Layer 16 of a small transformer language model trained on English Wikipedia (19 layers, counted from 0, width 96).
A neuron's activation on a vector x is ReLU(gate . x) times (in . x), where the dot is the dot product.

Input weights of the MLP neurons that the questions are about. A number n stands for n times 0.011.
n16 gate: 3 3 -4 6 2 8 6 6 11 -24 -12 -11 4 6 -15 12 -48 -40 13 7 0 5 28 10 -32 -18 26 -33 -14 -61 -34 2 -22 6 -35 -7 -18 19 25 -13 16 24 -20 -3 22 -4 0 -38 25 -2 -5 -21 12 3 38 -25 24 -1 -54 18 -9 12 -1 -18 -7 25 25 -1 12 3 4 -15 14 29 40 1 28 -26 21 -5 8 12 3 -3 9 19 14 5 -6 -1 7 1 12 -15 30 17
n84 gate: -1 -45 -40 -32 -4 5 -13 17 1 -3 12 -21 -3 9 3 36 6 -9 -10 -34 90 -23 -6 6 -20 27 -32 -1 -2 -23 23 51 23 8 9 17 -19 -2 -3 -10 -7 -25 -27 -18 0 -29 1 19 10 1 -19 44 -5 -5 -1 14 -3 -1 -3 21 3 -11 -47 12 1 29 -2 -17 -13 12 -39 5 25 12 38 -34 -5 -3 20 -47 29 30 14 -30 -7 23 17 7 -6 -2 9 11 7 3 9 -23
n106 gate: -18 -1 16 18 -44 -8 -13 -4 -31 3 -2 44 29 -22 -9 26 -22 -43 15 12 11 -20 -15 -16 -24 -16 3 11 15 -16 -19 9 2 -13 -14 -8 -1 23 5 5 15 -8 -21 12 -43 -23 8 2 8 27 -7 -5 20 -29 -1 12 -5 -21 14 29 -11 6 0 11 17 33 3 -10 20 33 -2 15 16 -17 4 -7 -17 -9 -14 2 25 -5 15 -14 28 -7 -6 -16 8 18 23 -7 12 16 -10 13
n109 gate: -43 -3 27 22 0 3 -24 6 -50 -9 40 9 13 17 -30 -22 12 -2 26 -4 4 4 35 7 -1 -9 10 26 20 -3 2 -3 3 -13 6 27 4 -50 13 -21 -19 -13 11 28 -18 -28 -21 -5 19 20 -14 1 18 -8 -18 -4 16 -5 -3 23 -28 27 -5 25 -27 11 18 -6 11 -20 4 -40 -26 22 13 -27 9 12 -23 -9 -28 28 -1 1 21 17 -15 2 17 -19 -8 -3 13 -30 31 20
n130 gate: -11 3 2 15 19 -16 -21 -18 -2 5 2 3 -14 11 21 -4 -1 3 -11 5 -7 -4 -7 12 23 -17 12 2 23 -16 3 -2 4 20 0 3 -35 1 28 -19 -23 11 -2 -2 3 30 -21 -1 22 3 -20 5 10 1 -1 0 -15 26 7 -2 -22 24 -16 -5 0 27 -11 16 27 -2 15 -3 -22 10 -20 -13 -9 -2 -39 -3 3 0 0 -5 -17 15 -7 -9 8 10 15 4 0 0 12 -5
n154 gate: -33 16 1 -1 -26 1 -24 -10 -3 26 22 -11 6 -20 -18 25 34 -2 5 15 1 -47 29 -18 23 -38 0 -17 3 9 2 12 -2 2 4 5 31 -3 -26 17 11 14 32 7 -64 -8 2 -28 0 20 -17 31 -31 -34 37 -4 -7 3 2 17 -15 11 15 -35 -19 -10 -4 19 1 0 -18 -12 2 20 30 9 -25 -4 13 -32 21 12 29 -30 -15 -31 -1 30 54 8 7 10 11 -33 11 -4
n162 gate: 26 4 -1 -18 5 13 15 8 -2 2 -31 -3 41 76 26 15 -5 -11 3 14 -8 -1 2 -17 31 -16 -42 25 29 5 4 -12 34 6 2 -3 -4 -5 7 -6 -9 3 -8 5 -13 13 -15 4 30 15 -1 1 -21 -3 -12 22 -1 5 5 -13 -27 5 -5 -16 -30 26 -16 -3 -1 -2 6 39 1 12 -26 -5 -6 -24 -45 28 5 26 -11 -16 -39 -1 -6 15 -22 -1 5 -9 11 -19 -29 -16
n172 gate: 8 -31 10 -15 13 -14 6 -11 18 -30 -22 -15 -11 5 12 4 -2 -5 -6 3 -2 19 11 7 0 -39 33 -21 -13 -10 4 0 32 -37 3 1 -20 9 0 3 -16 25 -2 -1 -1 7 -1 16 16 -16 -9 -13 4 -14 34 -24 0 15 -8 19 -12 -3 -6 -6 -19 39 -13 -17 -10 25 1 3 -18 -12 1 15 16 27 8 -9 -5 -6 7 -10 -18 25 11 47 -12 -13 -9 -8 37 10 4 4
n178 gate: -10 4 8 -30 -12 24 -5 -6 15 -24 15 6 20 20 10 4 24 12 -3 32 -13 -9 -2 4 -9 2 1 -9 15 22 0 6 -9 -8 19 23 -15 0 42 6 7 11 -2 10 3 8 -15 -10 6 4 5 3 -9 -36 11 -29 -29 -14 -12 -30 -44 9 15 18 -31 -16 -5 12 -7 -34 -32 16 1 -6 14 5 8 -11 -9 -23 -11 17 34 1 13 11 -9 16 -1 -6 1 -26 19 2 1 4
n200 gate: 17 -1 -8 -9 -7 4 22 8 3 0 -8 -10 16 -2 7 12 -2 -21 2 9 2 -24 13 -16 -23 -29 14 28 -17 -12 0 1 0 20 1 4 16 16 15 -8 27 4 -9 -5 6 8 -9 -1 5 -17 -1 -12 9 1 17 -26 -11 -14 -5 4 -11 -9 16 12 1 -1 3 -4 -3 7 4 -13 -1 -5 -4 8 -14 18 -3 -11 -14 16 8 9 -2 8 -5 10 -11 -24 -7 13 5 -6 5 13
n204 gate: 8 -5 -13 38 20 12 -4 -14 1 6 39 12 -8 37 -32 31 9 -7 -12 15 -32 -11 12 -33 -26 7 6 17 23 -22 -25 -3 5 32 -20 13 -23 -7 30 45 -15 2 -13 -6 0 -22 24 17 -3 -2 -17 7 2 -9 35 4 10 10 12 -4 -6 -48 16 -21 -2 -18 -6 6 14 -13 -27 0 28 13 -15 19 -1 5 -30 -15 28 -17 43 10 -14 -19 16 11 -8 2 7 -3 4 -39 -2 -23
n206 gate: -17 16 8 57 -23 29 -3 8 4 -14 -15 -16 29 5 -20 -8 29 -13 7 -7 6 -9 -30 -6 2 5 -8 47 -17 -9 -1 6 1 9 1 26 2 -35 -7 11 10 -9 -11 -18 20 2 13 1 5 7 -21 10 -6 7 -8 -6 -36 -6 -15 12 10 19 10 20 0 -42 14 -26 -1 -40 6 -4 7 18 -14 -9 -29 27 -26 -13 -2 24 55 7 -8 -11 8 -20 8 -16 23 -14 -31 -27 40 11
n16 in: -6 -25 -21 -11 -6 32 20 26 -18 -24 -25 4 8 -2 5 7 -24 29 9 -4 11 -13 38 -14 -6 5 34 -30 -26 -20 2 -3 31 7 -1 35 -2 -23 -12 15 -10 25 -4 -6 12 23 -4 -2 26 -26 -42 -9 10 -8 -4 -4 -9 21 -5 -3 -15 9 -8 -11 7 20 19 -37 -12 30 -46 -27 -11 8 0 -12 -7 22 14 -3 -10 25 3 -13 12 13 9 -24 25 36 8 2 9 -20 3 10
n84 in: 13 -9 15 -5 -16 1 4 -1 10 18 -11 6 -12 -7 -47 27 13 15 -33 -25 -9 -10 -30 -12 -3 41 -8 12 37 -10 27 2 8 7 6 1 -24 -4 -1 -24 6 12 -34 -40 13 2 -9 -16 16 29 -36 -17 -15 -10 33 21 7 -23 -40 10 9 45 -42 -16 13 27 -8 36 3 9 -27 -9 -50 -47 37 -17 -5 37 15 -13 -16 -9 71 -29 -1 23 2 5 11 0 11 17 7 21 42 -49
n106 in: -30 32 5 15 3 31 -52 4 -32 -13 -12 -11 -14 -14 5 -24 -34 -22 38 3 12 5 -30 -21 -25 -4 11 -2 12 -24 -5 29 6 15 -32 -9 11 52 16 -15 -11 19 2 -14 -17 -26 16 1 1 -24 -2 -19 -6 15 8 13 -6 -4 16 -1 -12 11 -1 5 5 52 2 -9 48 28 10 -27 -2 -25 10 22 -21 -5 -7 7 19 -22 -10 7 -17 -24 13 -20 -1 11 36 32 12 15 15 13
n109 in: 20 7 1 -11 13 -9 -15 -2 18 27 4 15 15 -20 15 22 -29 -18 -44 -17 -18 -22 7 -22 -60 -6 -9 8 14 -39 -22 16 16 10 -29 -12 6 11 16 -10 -13 10 6 -44 -9 -4 11 -3 2 14 54 -1 23 9 18 17 25 -12 7 -19 28 -11 -9 -2 13 -2 0 17 -40 20 1 -15 7 -30 -14 41 -5 -24 40 8 -6 6 30 2 5 -10 38 -15 -16 -2 29 -24 4 3 7 -3
n130 in: 10 15 30 3 -7 -23 -46 3 22 -2 17 -16 2 9 11 -20 -8 -16 -37 4 -9 4 1 4 15 12 21 32 5 7 1 -6 11 -3 2 9 -21 0 -5 18 -25 8 6 14 6 11 26 -21 11 2 -10 10 -3 11 13 -29 11 -6 -16 7 -16 -8 -13 3 -3 14 -17 11 4 21 8 17 -28 13 -33 -23 13 15 5 -4 -2 -17 17 -10 13 11 -7 -10 -26 -10 20 0 5 8 -22 -20
n154 in: -11 -17 -20 -13 32 -1 17 5 0 11 0 6 -36 6 36 -14 4 -10 -18 -6 -4 23 14 22 19 -28 36 25 -6 50 41 -21 17 -32 -25 -6 -24 8 4 -26 -5 10 18 18 9 -2 -34 -8 55 5 -24 -21 11 7 -11 -8 3 -35 -23 1 -4 25 33 -18 -18 12 -34 -35 6 34 -25 -27 9 -4 -1 -5 -14 -32 -29 1 -4 -32 13 9 45 58 20 -6 3 1 4 37 3 1 -6 -8
n162 in: 2 -17 -26 10 38 -23 -33 -16 27 14 18 -1 -3 8 26 17 11 15 -21 -27 5 3 -8 15 -10 6 -19 11 -17 -16 -4 24 -11 -13 -4 2 10 10 2 -7 3 -8 -8 3 1 -25 -4 -6 -1 -34 8 -18 -25 -3 -18 8 37 7 36 15 32 -39 11 -19 9 -30 16 10 4 -5 16 17 -28 4 -36 -30 16 -1 20 3 11 -1 42 8 -11 -16 -23 14 16 22 -32 1 -9 5 14 4
n172 in: 11 33 27 7 -9 10 -15 -17 -7 6 37 29 -7 -3 2 -8 -23 9 18 7 0 21 15 13 -12 -2 -34 7 26 1 -17 -24 -26 7 6 31 -2 -19 18 -12 -27 24 4 -9 25 10 12 1 -17 -4 -26 15 -14 17 -28 18 -39 2 -10 -8 -19 27 -2 9 14 -7 37 -39 -18 4 10 2 5 10 -4 -4 10 2 -49 4 23 -27 -9 -32 -29 -5 -12 -16 16 -4 12 7 -33 3 15 17
n178 in: -7 -13 2 -10 4 36 -10 -21 5 -5 -4 -32 16 12 8 5 7 5 -5 24 9 4 0 -3 -15 -6 8 -20 3 17 3 -8 2 -2 23 31 -14 -1 19 -11 7 44 0 35 -2 9 3 -5 1 -22 -5 7 10 -13 18 -22 3 -19 17 -12 -20 6 24 -1 -8 -36 -7 12 16 -10 -32 15 6 -14 -2 -8 4 15 -4 -33 -30 7 16 -5 -16 8 -19 3 2 2 3 -23 15 -10 -2 23
n200 in: 12 1 0 -10 -8 -1 18 4 5 12 -8 -14 13 -6 -6 7 10 -25 1 9 8 -23 13 -14 -24 -27 10 25 -21 -5 1 5 -1 18 2 -1 24 16 31 -11 19 10 -2 -12 5 10 -4 0 2 -18 7 -12 16 -4 8 -25 -7 -7 -10 1 -13 4 13 6 -11 6 3 3 -13 3 -1 -14 -2 3 -12 7 -11 15 -5 -2 -18 14 2 -8 -6 14 -12 17 -7 -16 -15 6 10 0 -3 16
n204 in: -33 -1 3 16 -17 19 -19 14 16 -53 -14 -31 13 3 4 27 -7 -23 16 10 -32 10 26 9 11 -14 -2 -20 -8 1 -12 1 4 18 -6 17 21 -3 29 -23 13 -15 -29 -20 -9 -45 23 -12 -6 -11 24 -17 44 12 45 15 23 -39 22 -31 -2 5 33 12 11 19 -18 -9 20 7 -6 -9 -21 6 -6 -7 53 -3 -8 1 2 -32 -21 25 -8 -4 -5 29 -9 -23 -5 31 21 -36 10 -6
n206 in: 19 -5 16 30 -14 6 10 4 14 -3 -22 0 -2 23 -4 13 -11 -12 30 -31 9 10 -11 -9 4 -5 11 10 -16 -4 14 -12 -6 -1 19 -15 38 31 10 -37 19 -6 -30 -9 5 -10 8 10 31 6 -22 -12 -21 -2 12 34 44 12 2 -1 10 -9 5 -41 -28 1 -20 -1 11 -1 -32 3 36 -1 -12 11 6 -2 -2 2 -8 -2 -39 -18 -24 29 -10 -6 -12 3 -1 50 6 -19 -30 -28

Each question shows a token from some text and the vector x that enters the MLP there. A number n stands for n times 0.07.

".": 1 -16 -11 -12 5 -17 -9 -35 -5 4 -10 25 16 -25 -11 -3 -2 -25 -9 -14 9 14 0 17 2 -38 -10 15 5 -14 -14 -23 -22 -5 49 5 -1 9 -5 -9 5 10 9 -12 14 9 21 13 4 13 6 8 -1 -8 11 -10 47 -13 -24 -17 12 -1 -24 -2 -24 -5 38 -5 15 -1 -19 -11 25 -4 21 -5 -5 4 20 0 14 -4 9 -6 2 3 23 -8 11 1 4 24 8 -8 4 -35
The most active neuron and its activation: n84, at about 14

" the": -5 3 -4 -15 -15 -14 9 5 5 16 -20 -19 7 -19 4 -2 -9 -23 -15 21 -10 7 10 0 -13 -80 18 20 -11 11 -4 -2 13 2 43 4 9 19 22 7 11 13 2 6 -13 11 -2 3 28 -26 15 5 -2 -15 26 -6 9 2 6 -1 34 -23 -13 1 -1 -4 -7 -10 -11 -2 -13 -22 -19 -4 1 -16 -17 15 -17 5 -13 16 12 32 -12 0 -1 3 13 -10 7 5 -5 -4 13 14
The most active neuron and its activation: n200, at about 41

" notice": -10 9 22 6 4 -13 -7 1 16 1 -13 -3 14 -17 0 -16 -1 -18 -40 20 -36 14 -15 -3 -4 -39 7 21 13 5 -8 -4 -10 -10 26 8 -11 -1 14 4 -20 -9 28 8 23 2 3 -7 21 -16 10 15 -23 8 11 1 6 -13 -1 3 22 -34 -2 -20 18 -11 -3 1 -4 29 -2 -14 28 -13 14 -6 -31 21 -19 7 -26 -2 -19 1 -3 25 -11 -5 26 3 3 -12 15 17 38 -5
The three highest activations, in order: n130, n172, n200

" enter": 0 -18 26 -2 4 -26 -6 -4 -1 -1 -8 9 3 -50 27 -13 -17 -19 -36 24 1 9 -21 15 5 -27 19 8 17 1 -25 -22 10 0 26 23 -6 27 -15 -14 -13 21 -1 -13 -3 -28 7 -18 4 -1 1 17 13 3 11 12 20 -7 -1 7 -9 3 26 -16 -7 -1 16 5 -6 26 2 -6 12 -22 -7 3 -25 -3 -22 -14 18 9 13 2 -14 -2 31 -2 21 -19 16 13 -22 8 20 2
The two highest activations, in order: n106, n154

"or": 1 23 26 -5 0 -4 7 -22 -23 -14 -3 -6 1 32 3 -23 -16 -27 10 6 -50 -1 -4 16 -16 -5 17 12 32 5 -6 -1 3 -4 44 26 -2 8 32 12 -10 -14 26 7 1 -5 7 -2 -10 -15 -26 3 -7 14 26 2 -4 -1 12 2 14 0 -4 -6 12 -6 -30 -17 -3 -19 8 -7 21 20 -10 -16 -11 2 -7 -5 -18 -13 6 10 -18 1 21 -12 2 -12 0 -8 -6 -9 44 -14
The two highest activations, in order: n204, n130

"ed": -30 -16 15 -24 5 -14 -10 -40 16 13 -2 -16 -5 -3 23 3 -30 -10 3 12 6 13 4 22 6 -6 -24 -5 7 -11 6 -11 -11 6 30 4 10 -24 24 3 6 -10 16 11 -8 4 28 5 1 -24 -7 17 0 15 26 5 17 -19 8 5 -3 -13 -9 2 10 -8 10 -22 10 -5 -24 -23 31 12 13 -5 -2 -8 -8 8 -2 -29 -28 28 -17 -7 33 22 3 -26 3 -3 -17 13 29 -15
Which neuron lights up most? n204

"\n": -19 -2 -2 -7 14 -21 26 -10 0 7 -16 -4 6 -12 16 6 -8 -31 -35 6 -17 14 -15 -11 3 -24 20 0 -12 -22 -1 -26 -11 19 37 20 9 5 -2 -1 1 41 12 -7 -2 1 8 33 2 7 -16 5 -15 12 7 -2 20 -32 3 -13 12 18 -27 -18 -6 1 24 10 -23 -13 -9 -25 31 5 5 -1 -7 0 15 7 22 -4 -7 11 -14 20 5 -15 -12 17 -12 -5 4 -16 29 11
Which neuron lights up most? n16

"ld": 17 4 7 -25 -8 -6 7 -23 3 12 4 -40 -14 -8 -15 -14 8 -28 -9 -31 -47 -24 6 2 -11 13 -4 5 -9 -2 2 5 4 -8 42 7 9 -3 36 23 -9 6 8 8 -3 -21 17 -34 18 10 9 9 9 -9 37 23 -4 7 18 -6 4 -2 26 -3 4 -10 2 16 -4 -32 9 -5 -3 26 0 -18 6 -11 -4 -7 -13 -26 -17 -3 -8 25 14 1 8 8 15 7 6 -3 11 -2
Which neuron lights up most? n204

"ian": 13 -4 11 -13 3 -10 6 -12 -5 9 -18 9 -13 -8 -14 12 -11 -4 -13 0 -21 28 1 -19 12 -33 3 -22 5 7 -5 15 -38 27 63 7 -37 6 24 4 6 0 6 5 26 11 13 14 13 13 10 5 -10 -5 26 -19 16 2 -14 4 25 7 -26 -3 7 6 -7 -9 7 24 -30 -19 9 -6 -10 -18 -16 3 -7 4 4 -18 5 15 -9 -7 13 7 8 -16 -14 -7 -14 12 6 -19
Which neuron lights up most? n130

"ect": 15 -27 -11 -32 -13 -6 -7 3 -20 23 -4 15 -10 -6 -10 -27 -5 -1 -2 32 -27 26 1 0 17 -16 -3 26 26 3 -9 5 1 -11 20 33 -31 -7 17 27 -9 -17 1 11 21 -14 14 -8 9 3 -5 -3 -5 -3 11 5 -6 5 -15 -8 4 2 22 -4 -24 -28 -11 7 -17 17 -2 -27 9 17 30 8 -24 -8 25 14 5 -25 -14 21 -18 28 14 8 -1 -17 16 -6 -7 17 -2 -17
Which neuron lights up most? n172

" opponent": 13 -3 31 0 14 -19 -7 -4 30 12 -16 5 9 -13 10 8 -3 -14 -33 7 -15 6 13 2 -6 -30 -9 0 11 32 -19 14 -3 1 44 3 -19 2 7 -16 -13 5 6 1 16 -9 6 5 -13 -13 11 10 4 12 36 9 13 -36 15 20 2 -8 22 -17 -22 -15 -38 -17 -26 9 -4 2 9 -9 -3 -21 -32 -2 -5 0 -4 -23 -16 22 -2 25 6 6 15 -1 -2 7 -17 12 19 -13
Which neuron lights up most? n204

" for": -18 1 15 -27 5 -9 0 -19 -2 -12 -11 4 12 -13 -6 -8 11 -21 -25 -15 -2 14 -2 22 2 -66 5 4 3 12 -13 -7 -11 -7 54 17 15 -6 -19 17 -23 5 9 2 4 -11 -6 2 21 -1 5 8 1 -2 21 21 22 -18 -14 24 11 -2 -1 -4 -13 7 0 -20 10 4 -6 -3 0 -20 18 -10 -12 1 6 -10 -24 33 1 -3 -6 19 28 -9 14 -15 3 13 -1 2 22 -1
Which neuron lights up most? n154

"0": 11 -6 -5 -19 -1 -11 22 5 -6 7 1 -14 7 -30 15 -20 -19 -13 -32 5 3 9 11 -2 23 -41 0 10 1 -13 -16 -5 -9 10 31 27 10 -10 5 -22 -20 19 4 16 -22 0 15 32 11 -1 -3 23 0 -8 9 15 -7 -7 -36 -5 -7 -21 11 -15 -3 -20 -9 2 -6 -3 -15 -21 21 15 13 4 0 -12 -8 48 -22 37 22 -16 -1 11 2 6 -5 8 12 -7 -5 19 8 -11
The most active neuron and its activation: n154, at about 6.2

" Chronicle": 35 -30 17 11 8 -21 -12 2 -3 9 -22 -10 -7 -19 2 -6 -27 3 -31 38 -1 2 3 8 20 -3 2 21 -17 5 -19 1 -24 -1 26 18 -9 -3 35 -7 -31 6 -17 6 34 16 16 -13 18 -4 5 -15 -17 -2 0 -8 -13 0 -17 -11 -2 -3 -7 -18 -9 -16 -14 -10 -18 27 6 -7 -6 -16 -1 -18 -13 1 15 15 -12 16 -9 21 28 34 11 21 18 10 -20 -6 16 14 19 -8
The three highest activations, in order: n130, n16, n200

" court": 7 -4 19 20 1 -5 -5 -2 9 4 -3 -14 5 -17 11 -2 -10 -50 -6 11 -21 15 -24 10 -35 -46 4 -9 15 28 -1 -10 -16 1 39 2 0 21 10 -13 -6 -7 9 3 3 3 20 11 7 -12 10 -11 -12 4 19 24 6 -21 -5 4 8 -21 -2 8 9 -2 20 -16 -18 15 11 -7 29 -5 -2 -18 -25 -1 7 4 -6 -22 -17 -4 -7 43 5 -12 30 9 -9 -3 -4 23 8 -20
The three highest activations, in order: n106, n172, n200

" (": 8 -14 24 -4 -3 -13 -2 1 7 0 -8 4 -21 -29 16 4 -13 -17 -30 -8 11 4 -17 -9 16 -8 0 -10 11 -5 1 -1 -20 5 45 -17 -18 9 -23 5 -27 16 0 -35 -32 19 32 19 15 2 29 3 -10 -1 -3 -13 24 -11 2 -9 12 45 -16 -5 -34 23 -8 -13 -12 -6 -3 -34 -1 5 20 -3 -4 8 4 0 18 -14 14 12 15 4 1 8 9 4 6 -4 -2 -10 23 14
Which neuron lights up most? n84

"ation": 3 -16 16 -1 -8 0 -10 -23 -7 34 -13 7 1 -19 5 -2 -17 -11 -3 46 -3 20 5 3 12 -71 -13 -7 6 13 -11 -6 0 -1 37 0 -19 -9 30 -11 -25 -5 -4 0 11 5 8 16 -7 -9 25 6 -11 5 19 -1 -7 0 -2 9 12 -13 1 -9 13 -32 -7 -23 -9 17 -2 9 -19 6 23 4 -21 -2 3 16 -8 3 -35 4 -3 20 22 19 8 -9 1 -4 4 5 4 2
Which neuron lights up most? n172

" b": -12 6 32 -14 -14 7 -1 18 3 4 -8 -19 1 -7 -4 -6 -7 -7 -30 23 -15 1 3 3 -2 -11 -12 1 23 -8 -6 14 -7 -14 39 37 -5 -12 24 -16 -24 7 -3 -1 -4 -2 2 -10 4 -31 18 -24 -4 -14 -8 8 -2 -19 -14 10 -4 -9 17 1 -15 1 16 0 -18 -31 6 30 21 -13 6 -11 -23 -1 14 7 17 -16 16 45 -9 11 24 1 1 19 -20 -8 -22 7 32 25
Which neuron lights up most? n178

" building": 22 -15 27 2 -13 7 -16 -1 8 6 -18 6 1 -22 3 -12 -21 -30 -35 40 -19 -22 -9 10 5 -33 4 26 14 2 -21 8 0 -13 27 26 7 -17 -1 -16 -27 4 17 7 7 -17 19 17 8 3 23 -32 0 -5 9 8 -17 -3 12 -5 0 0 -10 15 11 -23 22 -8 -16 10 6 6 4 -9 -13 5 -7 4 -7 15 -7 -8 -18 9 2 26 29 -16 12 -11 -9 33 -24 15 4 14
The two highest activations, in order: n200, n172

" and": -22 0 9 6 -3 -7 -3 -17 14 4 -21 -7 4 -8 16 -25 9 -9 -6 8 -3 20 -22 18 12 -54 -3 0 3 4 -16 12 -5 14 63 10 -6 4 -14 -20 -28 19 -1 -36 -9 -6 0 13 31 16 -4 21 -6 5 6 -4 22 -7 -12 -5 1 -1 3 8 -23 -11 -14 -28 -16 4 2 -12 24 -4 0 -7 13 11 13 -14 -2 4 -2 12 4 3 11 10 5 -21 -9 17 -2 -6 34 3
Which neuron lights up most? n206

" C": 0 13 25 -11 -6 -6 5 -41 7 7 -10 -5 4 -2 19 2 4 -39 -13 1 -35 -6 -1 1 8 -35 -4 1 -4 -2 0 -12 -14 7 50 22 -4 -8 -9 6 -3 -13 -8 11 5 11 -5 18 14 -13 37 -19 -11 5 1 24 5 -6 6 10 -37 -13 -8 3 -7 12 1 5 6 -32 31 10 17 -21 -3 -22 -3 -5 1 6 15 -14 0 24 -28 15 6 18 -11 8 14 -4 -10 1 27 10
The most active neuron and its activation: n162, at about 3.8

"an": -3 -11 1 -8 -4 -5 24 -27 -1 5 -1 25 -4 -25 1 -6 -7 8 -8 -28 -27 32 14 -4 29 -6 10 -17 21 -6 -2 -5 -14 16 33 -4 -21 17 33 -8 -12 -7 20 -31 21 12 27 -9 -2 9 -4 13 -8 16 20 -7 9 17 -11 -1 -1 21 -10 -15 -16 -4 -11 -19 -12 39 -14 -19 -6 29 4 -13 9 -1 5 9 16 -19 11 13 3 -14 16 14 -15 -21 -25 -9 -8 13 -20 -26
The three highest activations, in order: n172, n130, n204

"I": 10 18 3 7 -11 -3 5 -12 27 -11 -18 -4 11 -6 6 -12 -6 -22 -8 -17 -26 -12 21 -12 -3 -44 20 -3 10 -20 -9 -17 12 -7 29 -8 -21 -9 15 -8 -3 42 1 7 11 1 -1 -8 -27 -20 -3 0 -5 11 6 19 14 -19 4 31 24 2 16 -7 -10 8 12 -13 -41 -3 0 -9 34 12 -11 -26 -4 -7 10 -4 -6 -19 24 7 9 22 31 -5 25 -2 12 -19 14 -11 23 1
The most active neuron and its activation: n16, at about 15

" K": -24 -16 13 -2 15 -2 3 -16 15 -7 10 -9 10 -27 30 -1 -3 -34 -36 -1 -6 16 9 18 25 -9 -7 -7 9 0 4 -5 -15 -15 54 -6 -12 -6 18 -5 -14 3 3 -8 -2 14 5 14 8 -32 27 -13 11 10 -19 4 23 20 -9 1 -24 8 1 3 -28 10 -7 -7 -10 4 5 8 0 -8 0 -28 1 -42 -17 13 6 14 36 10 3 -22 14 14 -8 9 -14 10 -7 1 10 5
The three highest activations, in order: n162, n130, n178

"log": 4 9 3 -9 21 -15 14 -33 36 21 -15 -16 -13 17 -3 6 -8 -8 -7 43 -50 22 -2 4 -18 -28 22 2 20 17 8 3 -5 17 28 7 -13 35 8 8 -9 13 -7 14 1 -1 -15 -10 -15 -5 4 -7 20 -3 -5 23 -5 -15 -31 16 -11 -5 6 -9 7 -8 2 -3 -14 0 13 -20 13 -9 -17 -23 -13 13 13 -9 -11 -21 0 21 -13 10 9 -20 1 20 -17 -14 12 -5 23 -6
Which neuron lights up most? n178

"th": 15 0 20 -10 24 8 24 -13 -2 17 -10 -9 -4 -19 7 1 -8 -17 -12 -7 -16 20 5 -19 9 -12 -7 -2 -31 2 -2 5 -11 -12 44 15 20 -31 31 -39 -22 17 0 -8 -14 12 14 -3 16 1 14 10 7 -19 2 -13 10 8 -7 -11 21 13 19 9 -30 16 5 -9 26 -12 -16 3 10 29 1 -30 -8 -9 -8 15 -14 4 -8 10 -20 15 1 -17 -4 1 18 6 -43 -3 5 1
Which neuron lights up most? n206

"W": -18 11 0 -34 11 -4 -3 -26 25 12 -2 -7 11 -23 21 6 1 -28 -2 -31 -27 2 8 17 -18 10 11 -5 -16 -12 -6 -7 -8 -4 52 -9 -13 -26 1 10 0 23 4 -3 -24 -5 6 -17 -9 -2 34 3 2 7 -26 -7 4 -1 29 9 9 5 2 4 -19 2 9 3 -12 -23 23 16 23 19 -12 -30 -12 -14 -24 23 -6 -9 13 9 2 18 19 -8 7 7 -1 8 0 -7 21 22
Which neuron lights up most? n109

"-": -3 -27 -2 -6 -11 -4 -12 4 17 46 -16 -9 -16 2 25 4 6 -1 -12 20 -6 8 10 4 4 10 9 -9 8 8 -20 16 2 -19 34 5 -14 9 12 -29 -32 3 12 -14 -26 18 12 7 18 7 24 9 19 -28 -17 -9 -7 -4 17 7 4 -5 -5 -3 -24 19 -7 3 -22 -16 -20 -2 5 7 25 -24 -20 28 25 6 3 -2 20 -20 -12 14 16 -23 8 -13 -32 -14 -21 15 13 -3
Which neuron lights up most? n84

"===": -19 10 11 -29 -8 -10 21 -11 7 -4 -27 -11 15 -11 12 8 -15 -27 -31 24 -11 4 -18 11 -9 -14 9 4 -13 -6 -2 -5 -12 -13 48 -13 -5 32 5 13 17 41 -21 -7 -5 -9 6 24 4 5 9 11 -7 11 0 6 14 -13 -7 24 8 -7 -41 0 -3 9 4 -16 3 -14 -11 -19 7 6 22 -18 -13 6 30 -10 5 2 -18 26 -24 38 15 -6 1 -1 0 -9 -7 -2 16 2
The most active neuron and its activation: n84, at about 7.2

"ip": 1 -4 0 2 8 8 -9 -9 -1 28 -27 9 8 -13 7 -13 -27 -24 -7 -2 -16 -4 4 -4 9 4 1 28 32 -16 -47 5 -22 -24 14 16 -12 4 28 22 10 9 17 6 -5 0 20 -7 21 -2 -8 6 6 -8 -4 40 -38 8 14 26 16 -35 -17 -3 20 -20 -12 17 -1 12 2 11 2 -15 6 0 -16 -5 -20 5 3 2 23 0 -29 -7 19 0 -3 -15 10 0 14 7 -19 -28
Which neuron lights up most? n106

").": 1 -24 3 -13 5 -1 10 -30 0 -3 -11 4 -3 -27 -4 11 -8 -15 -13 8 9 15 -9 6 10 -35 9 3 -6 -14 -21 26 10 2 25 16 0 13 -4 -27 -19 15 5 -30 14 11 14 9 24 1 -7 -10 -35 -27 8 -24 36 3 -1 -45 11 -1 -2 3 -30 1 16 3 -1 5 -16 -11 47 19 10 0 -20 5 14 1 -8 3 6 10 -3 22 32 2 -3 20 -14 14 -6 -1 9 -9
Which neuron lights up most? n16

" of": -10 -2 13 -11 -2 -8 1 1 14 2 -14 8 5 -15 1 -11 -3 -23 -25 24 -23 12 -17 21 7 -50 3 -8 -9 -4 2 -7 -2 -12 72 14 -8 22 14 4 0 3 -9 9 -22 -10 2 3 23 13 16 4 -7 4 31 18 12 0 2 18 13 0 -5 -9 -28 25 3 -13 9 -5 -22 -19 4 -10 -6 -4 -9 -1 2 -8 -1 15 -10 -19 -18 36 6 -4 8 -20 0 -3 2 -10 14 -9
Which neuron lights up most? n154

" Han": 28 1 29 -2 2 -39 -4 -16 11 -21 -14 -24 5 4 11 -3 8 -7 -16 22 -26 11 -5 3 16 -13 18 -7 -6 6 25 -10 -9 13 44 11 -12 -2 34 -17 -2 -16 12 -1 23 12 5 11 -8 -14 12 -16 6 1 22 3 8 17 17 -26 -21 13 -5 -23 -40 -15 -12 6 -22 16 -7 -5 -5 8 -11 -37 3 -4 -13 7 13 -10 16 -5 -7 -1 11 -6 9 2 -9 14 -24 11 23 9
The three highest activations, in order: n130, n178, n172

"r": -2 -24 31 -11 4 -16 0 -4 -20 4 3 15 4 -17 15 8 6 -11 -19 20 -17 15 7 6 8 -47 -25 20 25 12 -15 8 0 7 54 24 -12 -13 -5 -10 -15 -16 7 15 9 0 13 -3 -18 0 -21 21 -11 11 10 14 18 -8 2 16 5 -24 -24 20 -4 -17 -9 8 -16 12 15 0 -15 18 5 0 3 -27 -14 -8 -15 2 -29 18 4 3 20 2 8 -4 -11 -20 5 -12 22 -12
Which neuron lights up most? n130